Layer 8 of a small transformer language model trained on English Wikipedia (12 layers, counted from 0, width 96).
Take only the direct path to the model's output, skipping the later layers: a vector added to the residual stream pushes a token's score in proportion to its dot product with that token's output vector.

Output vectors of the tokens that the questions are about. A number n stands for (n - 500) times 0.0036.
"s;": 581 395 512 456 635 357 487 464 575 382 379 361 532 513 563 615 680 254 472 461 483 480 568 488 493 971 448 592 544 405 523 568 407 610 435 382 536 366 412 718 397 475 537 474 447 541 733 320 410 457 540 786 420 601 427 421 392 384 388 423 498 476 474 689 601 515 184 499 635 609 349 332 602 615 423 322 462 474 664 614 528 459 244 493 327 611 430 546 635 587 301 376 386 478 496 332
" professor": 500 428 447 379 420 580 652 477 280 453 400 631 658 541 556 530 466 513 573 531 583 526 537 385 522 486 477 349 550 435 609 560 431 537 606 320 335 579 275 398 650 370 457 432 560 580 390 404 457 582 506 642 609 390 553 607 689 466 413 360 637 447 356 550 569 366 413 554 654 572 702 506 852 495 279 352 336 616 219 613 450 468 473 545 466 639 628 538 577 772 518 360 332 310 547 628
" and": 456 460 630 488 609 400 330 530 515 495 558 542 373 459 410 467 462 579 644 375 497 523 552 583 613 408 533 625 580 453 492 456 472 580 578 597 557 414 550 498 499 517 619 401 585 407 383 404 667 482 488 672 609 325 533 453 570 560 641 622 336 547 438 500 476 689 570 579 545 374 465 661 475 548 535 513 649 495 475 443 426 499 412 587 666 389 481 440 464 370 621 372 334 524 424 628
" medalist(s)": 825 740 654 345 475 638 711 419 363 563 433 486 436 545 734 432 333 476 703 602 457 413 392 533 372 650 411 523 470 559 480 257 729 530 328 323 229 420 538 574 593 563 534 455 606 572 616 636 323 469 624 662 361 722 265 431 574 450 446 270 642 569 633 455 425 373 579 499 756 740 715 153 587 638 504 514 430 678 435 741 491 313 488 335 286 672 436 814 643 387 163 799 306 425 727 630
"land,": 462 556 586 350 416 516 514 450 424 341 341 432 498 492 648 511 415 299 568 710 551 725 405 563 470 754 451 645 396 730 753 620 427 748 289 472 467 488 258 536 605 684 595 747 248 520 610 430 493 535 555 762 543 452 458 670 389 290 286 683 464 463 384 394 377 463 487 406 459 464 606 380 721 509 484 409 570 434 489 355 498 352 585 739 532 417 523 407 719 581 398 412 268 571 546 673
" Lady": 550 545 443 389 486 507 575 460 374 563 566 521 446 652 758 667 520 414 523 534 515 620 256 300 531 462 490 533 426 595 589 602 608 478 366 426 299 457 541 425 521 521 630 402 509 546 625 564 525 447 488 534 438 414 430 541 727 553 641 312 478 433 479 310 513 404 577 429 568 517 598 563 841 529 472 547 556 556 390 481 647 526 548 282 382 669 491 527 681 586 420 442 539 519 755 535
"ortun": 756 495 503 414 109 425 559 397 393 418 523 502 662 576 757 453 410 253 514 501 591 442 423 232 675 640 474 351 431 697 513 358 689 696 485 329 650 618 485 636 542 421 715 727 314 491 560 736 372 611 561 431 390 505 582 529 371 236 525 402 619 493 636 401 646 586 369 261 480 471 602 458 493 555 377 289 634 576 311 632 490 331 666 424 457 461 544 544 505 775 417 562 404 526 648 630
";": 571 422 559 576 624 452 446 488 551 371 426 426 256 551 416 664 538 574 477 462 484 541 545 429 558 609 507 626 524 308 505 466 456 405 596 439 550 406 577 455 460 360 512 453 567 470 528 315 507 448 480 643 411 568 465 409 605 602 508 572 515 596 530 608 555 616 374 627 537 589 458 387 499 616 602 441 530 464 518 413 469 488 282 606 448 438 402 510 502 414 469 549 411 572 436 437
" shot": 455 604 393 474 611 516 439 508 344 503 380 516 405 562 718 622 612 450 586 538 529 570 478 563 425 505 496 419 458 589 567 547 572 631 423 553 458 570 625 452 447 475 720 528 486 735 392 529 453 546 563 609 383 476 416 476 611 618 272 447 558 349 587 420 421 488 551 373 631 501 651 527 574 537 474 452 506 775 495 530 470 485 636 364 493 604 619 495 443 667 414 423 335 525 517 337
" men": 580 514 449 439 536 545 531 525 447 461 528 516 461 684 604 536 618 553 551 509 549 507 342 434 568 500 512 429 525 479 573 499 347 464 666 601 454 509 600 381 362 602 538 548 429 673 510 462 452 361 575 597 408 501 547 414 431 403 526 452 490 343 407 508 581 530 548 247 553 591 582 559 605 508 521 372 351 640 427 564 453 447 533 415 436 578 478 564 484 575 460 437 432 471 538 582
"ation:": 424 669 581 351 414 630 817 397 409 429 388 606 744 692 446 772 644 365 490 689 215 659 309 406 344 717 436 466 598 365 483 608 658 616 238 344 517 583 443 379 578 487 542 475 308 512 417 399 327 501 510 517 327 574 496 321 538 479 462 504 472 473 686 420 861 473 328 411 368 552 479 489 426 346 558 378 528 434 502 433 427 376 450 343 385 604 647 878 706 449 490 718 524 475 560 753
"as,": 637 617 563 536 620 488 584 436 367 341 642 451 513 446 660 676 413 406 381 529 407 577 487 409 586 640 503 476 443 688 676 373 370 659 569 355 601 526 499 396 729 647 738 339 391 368 444 508 334 437 519 692 558 408 475 540 368 455 658 545 489 478 384 616 589 378 317 503 471 514 625 323 474 560 427 261 598 539 439 507 376 486 781 463 519 565 535 634 731 368 251 516 492 430 479 556
" players": 583 646 374 359 350 489 485 508 379 403 503 623 554 601 715 330 557 559 406 497 408 658 579 238 671 533 499 386 488 478 468 454 458 561 461 647 419 529 548 411 408 576 502 509 545 688 406 552 392 331 557 614 399 440 509 363 343 520 432 445 487 316 282 525 668 414 603 363 663 770 650 531 429 431 250 399 373 529 433 714 498 428 468 433 531 511 577 491 556 600 559 375 413 489 462 508
" her": 576 432 397 488 439 467 604 517 482 653 481 526 387 728 596 573 626 596 373 702 368 368 535 625 584 526 514 485 356 408 606 657 411 545 433 552 350 526 481 539 508 555 442 492 507 439 406 415 485 460 551 548 399 478 392 419 627 536 651 478 392 604 473 361 536 418 555 464 399 398 630 500 889 455 451 524 516 648 366 543 635 462 567 667 667 541 384 584 406 662 555 291 481 447 406 567
" involved": 545 574 494 410 617 437 665 460 510 360 249 656 513 670 528 455 617 585 550 622 624 591 477 476 596 584 504 374 543 517 485 484 559 575 628 439 360 704 495 345 505 521 548 612 476 555 405 449 353 547 545 630 298 509 405 574 591 645 350 412 754 411 398 565 543 458 452 471 645 516 742 460 556 551 260 411 600 594 418 651 590 402 534 611 312 427 709 465 439 513 427 377 392 326 427 509

Output weights of attention head 2. The head adds the sum of these rows, row i times number i of z. A number n stands for (n - 500) times 0.0012.
o0: 581 416 531 574 608 479 424 482 656 489 412 457 499 622 517 469 526 544 440 632 550 155 439 563 570 743 270 615 516 247 456 499 480 601 567 754 380 773 633 516 577 385 459 528 399 415 502 585 469 356 359 175 459 499 660 489 402 398 422 311 354 443 481 375 584 473 384 526 214 408 557 281 375 384 578 630 570 370 504 568 458 569 392 321 301 641 316 520 551 507 713 432 388 554 525 683
o1: 511 695 742 374 519 481 443 720 587 456 495 487 542 575 313 433 679 586 459 592 588 613 619 548 562 516 340 322 623 309 506 325 565 487 479 619 484 723 454 309 481 484 450 488 404 439 511 507 295 331 572 237 491 407 218 392 634 456 387 645 509 392 627 484 417 512 347 663 456 505 470 608 474 624 525 591 551 381 506 617 259 496 233 362 619 499 378 319 617 504 404 360 552 487 339 466
o2: 358 556 709 382 510 513 386 601 342 528 434 741 585 455 525 425 354 651 450 638 583 724 487 589 545 373 522 661 481 551 453 597 594 676 448 374 746 454 584 730 628 660 657 480 277 363 215 543 770 669 510 697 675 367 562 523 402 382 581 618 401 408 369 630 506 470 934 449 325 502 637 523 570 538 446 500 624 565 512 544 405 551 593 362 717 458 562 583 422 351 746 456 401 545 336 579
o3: 380 469 541 375 474 459 472 826 591 541 701 417 404 590 696 386 316 573 470 454 551 531 468 357 487 432 664 573 605 417 467 447 360 620 655 546 761 386 583 437 411 669 370 331 459 477 405 503 564 396 935 837 570 639 621 653 307 497 631 524 541 343 392 693 553 566 466 264 707 626 559 591 392 612 601 470 483 419 663 495 603 485 535 494 483 717 627 584 745 516 391 520 595 523 459 233
o4: 618 641 372 537 284 315 446 733 522 550 423 410 371 557 328 570 564 566 497 482 728 413 504 439 359 668 134 558 217 461 470 469 685 580 532 602 607 569 479 394 522 480 470 559 467 455 210 382 465 417 470 333 566 605 610 398 434 377 502 638 401 460 633 678 404 415 584 428 403 439 685 549 531 482 538 539 460 458 292 329 585 344 557 550 421 347 541 270 465 800 428 405 521 372 575 401
o5: 515 285 379 473 514 672 263 488 611 537 533 132 432 545 410 582 389 778 511 422 551 473 536 422 431 408 203 576 474 463 663 659 539 307 523 473 592 499 533 551 287 467 345 515 502 485 436 528 359 278 561 697 445 805 319 674 400 594 426 565 342 655 431 471 492 591 323 569 648 615 342 717 548 601 399 521 313 482 533 328 586 677 372 469 468 460 533 393 678 584 587 367 804 440 592 236
o6: 552 621 537 533 715 652 664 678 293 610 377 250 490 555 586 610 722 503 403 718 474 540 422 605 568 451 506 420 521 407 661 470 597 254 576 425 581 451 539 682 362 603 666 632 476 474 677 458 449 660 355 659 414 423 814 529 621 509 563 574 429 549 610 496 402 483 652 458 612 356 612 442 616 395 546 545 559 416 575 373 393 597 650 644 675 502 516 568 526 613 540 592 443 479 649 280
o7: 467 458 485 432 472 586 620 582 336 570 436 604 539 531 339 420 563 375 389 466 414 326 467 370 373 710 349 573 546 445 304 407 455 390 573 423 709 519 402 342 310 546 275 572 453 623 564 484 315 318 896 335 673 450 584 566 400 511 653 330 647 436 553 659 519 341 551 571 342 707 420 453 394 566 449 569 402 436 663 576 384 518 298 446 455 552 415 596 520 426 503 496 370 460 495 409
o8: 502 682 406 510 383 328 504 196 430 586 631 514 664 586 475 527 637 384 448 457 590 421 260 406 323 529 925 481 438 474 353 463 408 559 616 576 544 550 436 554 308 484 580 512 450 610 673 475 569 521 580 438 398 483 336 551 571 454 482 520 520 430 470 604 633 474 562 305 359 536 474 595 292 668 495 555 639 506 622 515 362 546 610 358 368 554 567 660 417 587 352 498 531 503 381 331
o9: 455 438 606 492 470 594 612 215 662 589 597 310 541 481 500 347 657 473 493 519 400 453 510 575 544 420 888 371 391 319 400 579 557 541 349 777 511 493 341 602 600 368 432 712 535 528 543 410 565 597 411 343 486 544 530 481 492 619 386 372 672 726 537 399 253 484 493 713 360 590 284 482 623 533 311 331 606 648 486 379 378 512 479 462 505 392 676 435 468 460 408 399 412 537 636 540
o10: 669 677 337 471 536 380 520 647 419 589 604 472 253 531 608 658 580 450 529 607 703 497 547 239 494 635 727 474 425 398 703 578 680 501 446 566 431 514 712 384 515 591 322 482 727 307 315 587 348 495 635 791 407 603 532 638 425 509 613 481 624 572 506 254 344 473 514 414 470 560 408 692 485 495 580 502 351 396 460 412 633 492 508 577 797 446 439 398 294 522 410 612 567 525 670 551
o11: 536 577 403 627 557 527 456 284 535 463 457 639 429 492 529 331 333 324 682 496 558 408 642 673 424 681 316 568 486 494 346 531 353 550 408 471 477 604 497 508 630 592 493 416 544 599 388 481 404 687 660 415 576 648 392 744 710 504 303 576 437 517 421 383 438 622 571 594 433 353 383 573 451 471 397 447 328 795 673 679 482 314 511 386 489 532 391 419 450 382 456 525 458 502 570 395
o12: 414 423 360 409 500 581 523 345 731 135 573 261 529 287 629 331 402 559 486 478 403 577 391 466 538 544 722 651 237 421 742 493 358 698 514 455 407 610 639 557 552 486 444 319 561 726 409 504 662 139 406 619 565 610 842 442 474 490 429 408 391 349 391 561 517 542 556 667 327 227 684 507 636 603 540 437 478 573 434 505 269 420 531 531 504 441 490 504 555 427 697 356 341 267 580 341
o13: 371 533 534 624 555 536 361 520 552 611 528 480 462 540 446 329 642 371 428 445 266 456 354 584 509 673 402 511 471 571 442 411 611 427 369 646 583 468 505 339 568 573 296 513 370 255 665 600 412 630 333 532 460 617 307 553 539 341 428 375 470 534 622 425 496 451 376 456 361 461 591 547 444 605 407 342 549 438 604 564 316 562 540 470 471 443 411 586 458 496 533 268 366 528 409 553
o14: 607 603 426 405 496 698 415 552 598 333 400 354 634 585 466 494 537 656 495 446 398 470 536 417 589 575 954 580 681 502 457 673 391 486 387 241 532 485 205 640 500 664 539 590 361 576 534 443 306 251 372 509 391 305 421 624 375 616 647 483 671 359 529 703 763 356 409 710 450 500 545 386 430 353 429 576 676 436 309 593 607 753 541 450 414 413 431 501 505 573 548 396 470 559 283 549
o15: 473 537 393 381 533 418 662 452 416 694 455 942 557 567 547 737 368 530 496 361 365 268 365 431 579 608 697 488 535 625 412 533 527 503 484 625 518 588 425 571 400 582 645 585 448 488 353 505 552 607 967 687 249 512 439 500 353 633 614 499 601 613 622 525 517 471 468 316 290 494 496 522 662 435 337 740 546 332 422 572 632 389 525 462 355 389 758 573 651 741 492 527 592 586 465 523
o16: 687 551 359 500 509 707 525 523 508 472 653 395 356 519 442 476 648 739 522 574 543 291 765 403 548 561 780 444 625 478 561 456 558 587 529 499 479 595 567 523 400 460 548 567 324 397 290 701 303 452 738 565 425 366 345 559 468 547 332 510 379 358 469 440 480 416 593 556 582 534 562 710 527 521 655 702 364 483 451 454 315 517 579 568 610 474 472 294 293 523 352 219 365 467 458 285
o17: 456 486 515 565 558 510 555 449 570 466 418 612 570 692 480 452 455 680 622 676 569 562 500 254 401 409 499 543 483 338 512 806 586 264 583 777 486 427 555 494 269 398 348 477 633 399 613 666 448 375 203 217 228 393 442 503 477 592 452 472 480 414 437 557 528 616 571 343 601 662 511 606 517 781 539 644 332 403 460 597 795 291 490 312 579 260 341 354 571 530 390 322 817 416 550 257
o18: 365 483 502 514 628 513 456 292 467 598 427 418 478 522 599 663 510 448 490 433 621 483 647 549 685 615 603 297 289 612 457 674 347 649 488 543 600 416 656 524 638 504 285 561 374 421 477 394 580 411 361 724 425 611 588 579 643 636 657 384 484 476 314 645 471 464 669 392 644 552 472 385 755 511 524 421 554 665 215 448 439 434 420 557 674 610 587 523 287 515 485 446 497 510 496 481
o19: 441 426 512 432 303 387 389 638 344 576 578 558 407 557 579 489 586 565 563 644 705 523 589 393 388 599 479 425 505 686 561 493 433 336 596 554 550 516 377 460 446 373 471 488 449 519 479 478 424 217 485 283 544 221 406 526 391 476 625 488 560 403 336 349 456 538 461 472 534 512 493 487 584 411 412 458 472 617 559 697 585 446 471 397 519 462 601 553 611 594 655 196 423 387 496 490
o20: 473 523 664 286 558 301 249 229 424 261 409 668 581 661 473 627 392 437 675 496 533 434 525 545 623 465 564 598 555 468 571 473 501 639 387 746 480 460 592 469 650 515 613 650 521 453 485 437 745 509 547 472 625 472 600 450 461 509 510 510 413 573 490 460 397 658 590 499 516 459 509 389 398 509 673 524 477 449 515 598 460 334 621 460 686 410 580 370 429 564 603 348 570 329 492 647
o21: 471 352 497 545 360 672 504 441 495 580 459 818 731 662 464 541 649 488 513 396 405 460 538 514 522 553 450 351 432 487 619 679 592 477 406 329 552 488 657 381 536 371 508 553 549 586 442 511 314 488 593 606 604 481 652 620 423 318 505 525 516 583 365 414 452 574 623 436 632 633 444 543 312 536 626 368 256 322 383 535 605 507 410 631 511 324 636 473 505 359 641 391 524 313 467 418
o22: 445 429 425 498 558 607 458 742 581 169 465 333 427 478 470 759 301 650 465 513 584 543 468 454 610 541 281 651 453 467 407 600 517 654 406 398 594 464 696 549 727 549 550 400 425 538 476 625 949 405 413 684 354 483 673 685 401 394 517 600 315 463 496 290 626 450 529 580 574 262 375 433 697 408 470 485 467 438 479 428 583 422 472 579 665 332 490 422 441 386 525 631 431 636 478 488
o23: 595 603 602 414 379 434 511 332 549 343 650 725 579 445 586 305 370 541 494 550 499 158 562 402 444 399 465 428 431 473 319 484 447 671 513 500 458 708 417 463 710 501 434 657 428 390 469 707 461 487 736 226 635 451 552 615 389 296 444 522 433 552 527 520 392 271 537 448 428 568 456 528 537 570 628 424 599 508 566 662 691 701 411 435 464 551 494 241 545 621 460 476 512 383 599 600
o24: 429 445 359 464 330 731 524 389 364 739 387 708 545 539 485 469 429 710 530 350 599 432 588 537 274 644 499 547 487 734 492 790 460 502 608 524 296 694 485 516 487 495 431 437 396 486 407 554 287 501 473 427 664 695 429 582 530 386 447 579 660 306 531 423 348 450 444 464 450 590 752 439 696 676 591 535 433 810 228 461 637 651 639 483 477 618 539 488 535 593 469 197 708 551 375 483
o25: 320 580 555 347 469 589 551 412 714 562 438 57 334 508 492 382 382 436 619 527 407 377 516 526 345 526 551 377 637 391 447 241 348 602 570 455 678 496 558 522 371 725 432 397 529 521 646 658 449 437 520 530 518 337 551 220 266 514 412 457 410 206 343 492 873 560 433 308 670 634 502 345 501 500 474 507 524 814 464 486 346 431 695 387 506 343 422 520 417 454 329 333 655 586 444 601
o26: 555 384 520 562 556 493 483 489 562 387 650 327 454 548 445 335 435 644 406 498 449 378 630 607 651 386 171 433 613 531 532 273 369 410 673 512 458 350 563 617 422 529 532 415 338 315 462 416 668 316 744 551 363 585 513 380 393 366 421 655 501 621 295 317 754 613 593 437 503 413 525 453 461 544 444 524 387 360 558 700 349 434 503 615 603 505 421 484 508 548 416 400 466 380 594 445
o27: 603 359 279 523 591 508 552 827 482 436 650 782 518 546 634 489 712 623 265 555 607 676 586 478 424 445 970 527 482 668 561 609 543 480 522 415 466 500 612 276 605 373 547 402 437 454 416 590 346 470 581 406 308 679 519 572 492 411 263 408 482 719 659 307 602 415 392 546 620 382 490 445 438 398 397 617 504 415 500 690 473 571 444 523 548 380 501 441 326 465 620 483 394 522 458 343
o28: 221 511 655 379 507 517 511 585 450 571 677 401 599 628 548 459 396 273 620 577 503 419 457 551 533 476 795 355 737 556 553 366 369 451 393 436 597 435 663 660 580 665 697 441 460 668 608 535 729 602 191 564 324 389 435 596 348 198 473 549 307 317 486 466 443 599 525 578 557 408 451 490 524 339 610 504 324 291 544 664 244 588 587 551 702 591 400 673 607 362 598 352 299 486 459 468
o29: 417 488 491 497 348 519 560 397 591 766 263 600 510 581 511 513 455 546 283 452 573 676 585 705 521 513 761 136 512 346 379 531 460 507 426 752 325 792 349 380 664 388 481 473 524 512 189 321 515 403 432 481 548 603 656 560 949 639 443 571 583 495 760 577 282 476 555 482 349 448 499 509 409 559 531 501 431 545 475 455 622 450 345 424 480 703 504 404 455 728 574 542 527 576 627 546
o30: 463 536 421 129 463 466 621 383 517 426 521 511 590 555 569 529 480 592 589 507 391 516 447 533 410 678 470 565 288 385 457 541 627 531 518 580 432 413 593 487 400 544 612 556 676 616 491 475 352 475 729 582 318 434 518 341 308 504 658 527 463 612 281 545 441 480 446 314 324 657 505 525 317 558 502 677 649 514 710 571 545 539 148 472 562 398 459 528 428 521 327 514 445 398 582 357
o31: 523 587 379 509 327 374 588 691 429 506 387 617 594 205 445 629 445 558 560 631 493 617 521 607 371 609 318 541 341 394 272 554 812 430 436 392 727 285 689 571 744 566 296 642 681 623 537 644 739 667 351 589 520 579 598 527 394 323 410 496 440 413 639 562 395 500 685 617 454 570 588 242 503 555 752 553 661 653 364 372 451 461 779 414 508 474 450 472 344 350 493 784 402 551 617 656

Each question shows a token from some text and the vector z that the head gathered there. A number n stands for (n - 500) times 0.0076.

" d": 305 576 685 468 472 328 548 596 539 637 566 401 299 496 336 586 445 445 498 443 578 507 374 488 365 335 386 635 387 492 559 712
Which three tokens does it push up most, strongest first? "ation:", " medalist(s)", "ortun"

"er": 572 492 503 536 530 347 614 504 498 580 551 425 611 435 445 509 504 428 574 551 479 430 489 428 491 566 541 451 333 487 492 475
Which three tokens does it push up most, strongest first? " her", "as,", " men"

" for": 515 502 511 496 651 408 422 608 439 435 626 508 587 574 354 648 532 233 531 535 555 586 354 520 619 440 627 603 369 452 586 643
Pushed up most: "ortun"

" (B": 529 550 594 392 354 308 495 466 421 564 427 448 560 534 551 450 606 526 571 492 425 342 482 558 589 478 465 552 479 510 155 446
Pushed up most: " professor"

"ious": 478 469 617 464 366 368 547 409 560 606 614 469 470 481 484 550 492 432 562 379 578 486 479 451 462 440 342 546 545 591 584 573
Pushed up most: "ation:"

" I": 444 476 463 555 501 466 452 555 541 548 507 449 411 436 590 474 527 611 552 511 477 380 466 607 446 607 512 563 383 561 515 538
Which two tokens does it push up most, strongest first? " players", " involved"

" then": 533 495 345 466 634 509 437 464 502 564 581 527 653 373 513 454 550 548 462 523 407 317 621 564 555 489 583 492 422 707 409 436
Pushed up most: " her"

" every": 443 420 537 503 411 281 563 530 516 547 583 411 555 524 474 514 306 482 502 558 484 444 487 391 372 393 495 472 338 549 567 583
Pushed up most: "ation:"

" per": 409 563 602 492 510 386 490 560 491 581 528 486 306 494 344 565 530 455 487 469 574 518 347 470 370 474 436 516 379 469 588 664
Which two tokens does it push up most, strongest first? " medalist(s)", "ation:"

" there": 475 513 479 471 648 190 507 622 440 618 583 421 605 484 474 493 455 495 571 612 473 461 484 716 474 578 648 456 378 505 616 657
Pushed up most: "ortun"

" previously": 499 499 580 527 448 329 471 451 630 511 548 414 523 468 577 556 489 411 528 499 541 347 520 511 500 410 464 530 506 663 575 488
Pushed up most: "ation:"

"al": 443 413 522 533 369 253 597 546 514 568 584 397 542 534 546 513 356 489 547 553 486 436 564 397 353 434 513 491 378 533 502 563
Pushed up most: "ation:"

" and": 432 473 440 558 482 439 415 577 521 532 534 462 387 376 619 529 593 610 542 508 469 348 457 649 463 657 557 591 353 552 520 487
Which two tokens does it push up most, strongest first? " players", " involved"

"ov": 474 536 560 525 553 490 551 388 576 517 506 366 582 512 568 446 516 553 549 481 560 420 546 401 447 503 485 539 561 610 464 448
Pushed up most: " and"

" f": 408 507 772 730 364 432 438 456 456 452 428 558 767 371 521 328 450 603 520 522 758 362 661 385 246 606 771 313 524 440 456 484
Which three tokens does it push up most, strongest first? " and", "as,", "land,"

" October": 345 330 733 508 283 375 560 296 513 577 643 421 534 501 689 618 492 394 676 469 456 464 680 415 557 427 432 644 558 519 351 580
Which two tokens does it push up most, strongest first? "land,", "as,"

" round": 440 523 646 692 313 522 453 623 598 448 404 460 544 555 537 512 382 517 545 531 401 402 470 481 502 748 479 463 653 467 646 457
Which of these tokens does it push down most? " her"

"ian": 469 511 432 484 547 358 558 556 510 596 522 476 542 473 465 517 501 512 595 524 545 495 432 485 517 374 546 462 425 661 496 457
Which of these tokens does it push down most? "as,"

" 15": 440 518 588 521 527 459 462 527 488 565 467 541 255 549 369 582 539 406 499 518 596 553 301 532 372 555 509 504 434 427 605 622
Which three tokens does it push up most, strongest first? " medalist(s)", "ortun", "ation:"

" |": 425 614 458 651 484 496 520 535 553 505 510 429 577 535 538 389 482 548 534 534 477 477 491 437 343 499 483 593 658 498 533 430
Pushed up most: "s;"

" was": 417 520 555 556 488 482 577 490 480 485 588 367 541 291 615 498 593 510 584 496 473 369 590 487 543 370 355 535 471 654 351 496
Pushed up most: " professor"

" both": 439 521 697 673 409 436 482 446 493 471 447 513 674 418 544 381 491 577 529 501 679 396 610 414 322 569 653 393 531 489 472 488
Which three tokens does it push up most, strongest first? " and", "as,", "land,"

" Lanc": 428 435 489 473 369 390 534 422 471 637 547 451 637 533 514 525 505 344 606 414 516 380 594 551 424 434 374 475 555 468 373 438
Which three tokens does it push up most, strongest first? "land,", "as,", " and"

" at": 458 510 516 554 431 441 450 503 492 528 535 451 424 401 576 516 526 653 523 468 484 360 493 582 460 528 469 558 393 584 487 467
Pushed up most: " involved"

"26": 379 580 467 699 445 468 512 563 530 470 475 448 545 507 536 414 445 563 524 561 441 483 493 455 321 486 472 577 677 509 522 457
Which of these tokens does it push down most? " her"

"ies": 382 464 583 533 422 555 584 502 569 529 569 439 519 531 595 484 535 515 565 491 516 544 540 393 531 454 491 634 589 534 415 516
Pushed up most: " shot"

" were": 508 495 486 516 532 329 539 562 495 583 544 393 574 535 524 460 448 464 574 544 502 463 481 511 441 556 584 417 426 509 505 534
Which of these tokens does it push down most? " shot"

".7": 462 504 580 540 531 488 450 531 480 542 433 561 217 566 372 587 542 385 516 541 590 560 281 552 365 593 551 524 458 413 616 622
Which three tokens does it push up most, strongest first? " medalist(s)", "ortun", "ation:"

" Sund": 477 484 618 488 370 414 555 370 497 623 531 396 524 577 581 463 444 527 506 381 555 408 513 412 451 455 424 550 605 552 425 511
Which of these tokens does it push down most? " players"

"F": 402 439 389 581 505 423 390 619 552 568 546 471 351 405 619 520 611 608 531 497 462 339 429 726 410 780 614 602 333 508 588 517
Pushed up most: " players"

" educ": 411 564 504 594 422 460 578 486 360 456 558 411 666 262 610 410 633 514 642 407 454 361 510 433 755 355 444 521 444 685 150 381
Which two tokens does it push up most, strongest first? " professor", " her"

" 1960": 419 592 521 550 543 481 554 504 556 522 460 376 483 525 543 330 509 370 573 431 385 502 555 528 415 574 535 493 496 494 436 522
Which of these tokens does it push down most? " Lady"

" two": 476 461 613 683 353 519 500 522 626 473 357 442 492 569 444 706 448 575 508 612 521 442 428 365 497 784 543 525 677 449 585 420
Which of these tokens does it push down most? " professor"

" 15,": 534 345 399 661 584 343 465 535 632 483 569 429 490 342 538 632 589 510 530 387 397 303 459 565 501 747 544 470 234 623 600 602
Which of these tokens does it push down most? " and"

"rid": 436 458 541 480 404 398 539 381 495 589 479 437 597 544 555 485 474 425 569 426 504 357 574 540 473 441 428 501 545 569 299 432
Pushed up most: "land,"

" years.": 479 501 436 468 521 346 521 528 533 523 486 373 545 498 419 547 431 376 504 536 546 443 338 467 514 529 627 454 414 548 543 535
Pushed up most: " medalist(s)"

".1": 479 555 546 538 519 463 435 560 501 536 457 554 247 566 376 591 555 413 513 535 584 523 288 542 378 616 564 505 419 407 633 616
Which two tokens does it push up most, strongest first? " medalist(s)", "ortun"

"ile": 455 541 553 524 490 456 438 539 485 553 456 546 274 564 382 573 539 410 512 517 578 519 322 535 375 577 538 519 441 412 599 608
Which three tokens does it push up most, strongest first? " medalist(s)", "ortun", "ation:"

"4,": 484 555 531 526 531 532 507 376 517 502 565 344 608 510 547 391 524 575 565 482 522 394 603 438 427 517 496 575 556 608 461 442
Which three tokens does it push up most, strongest first? " and", ";", " her"

" And": 538 432 549 505 407 421 608 446 650 593 554 296 598 440 596 513 387 570 630 548 506 266 625 342 432 629 375 472 545 627 507 457
Pushed up most: " Lady"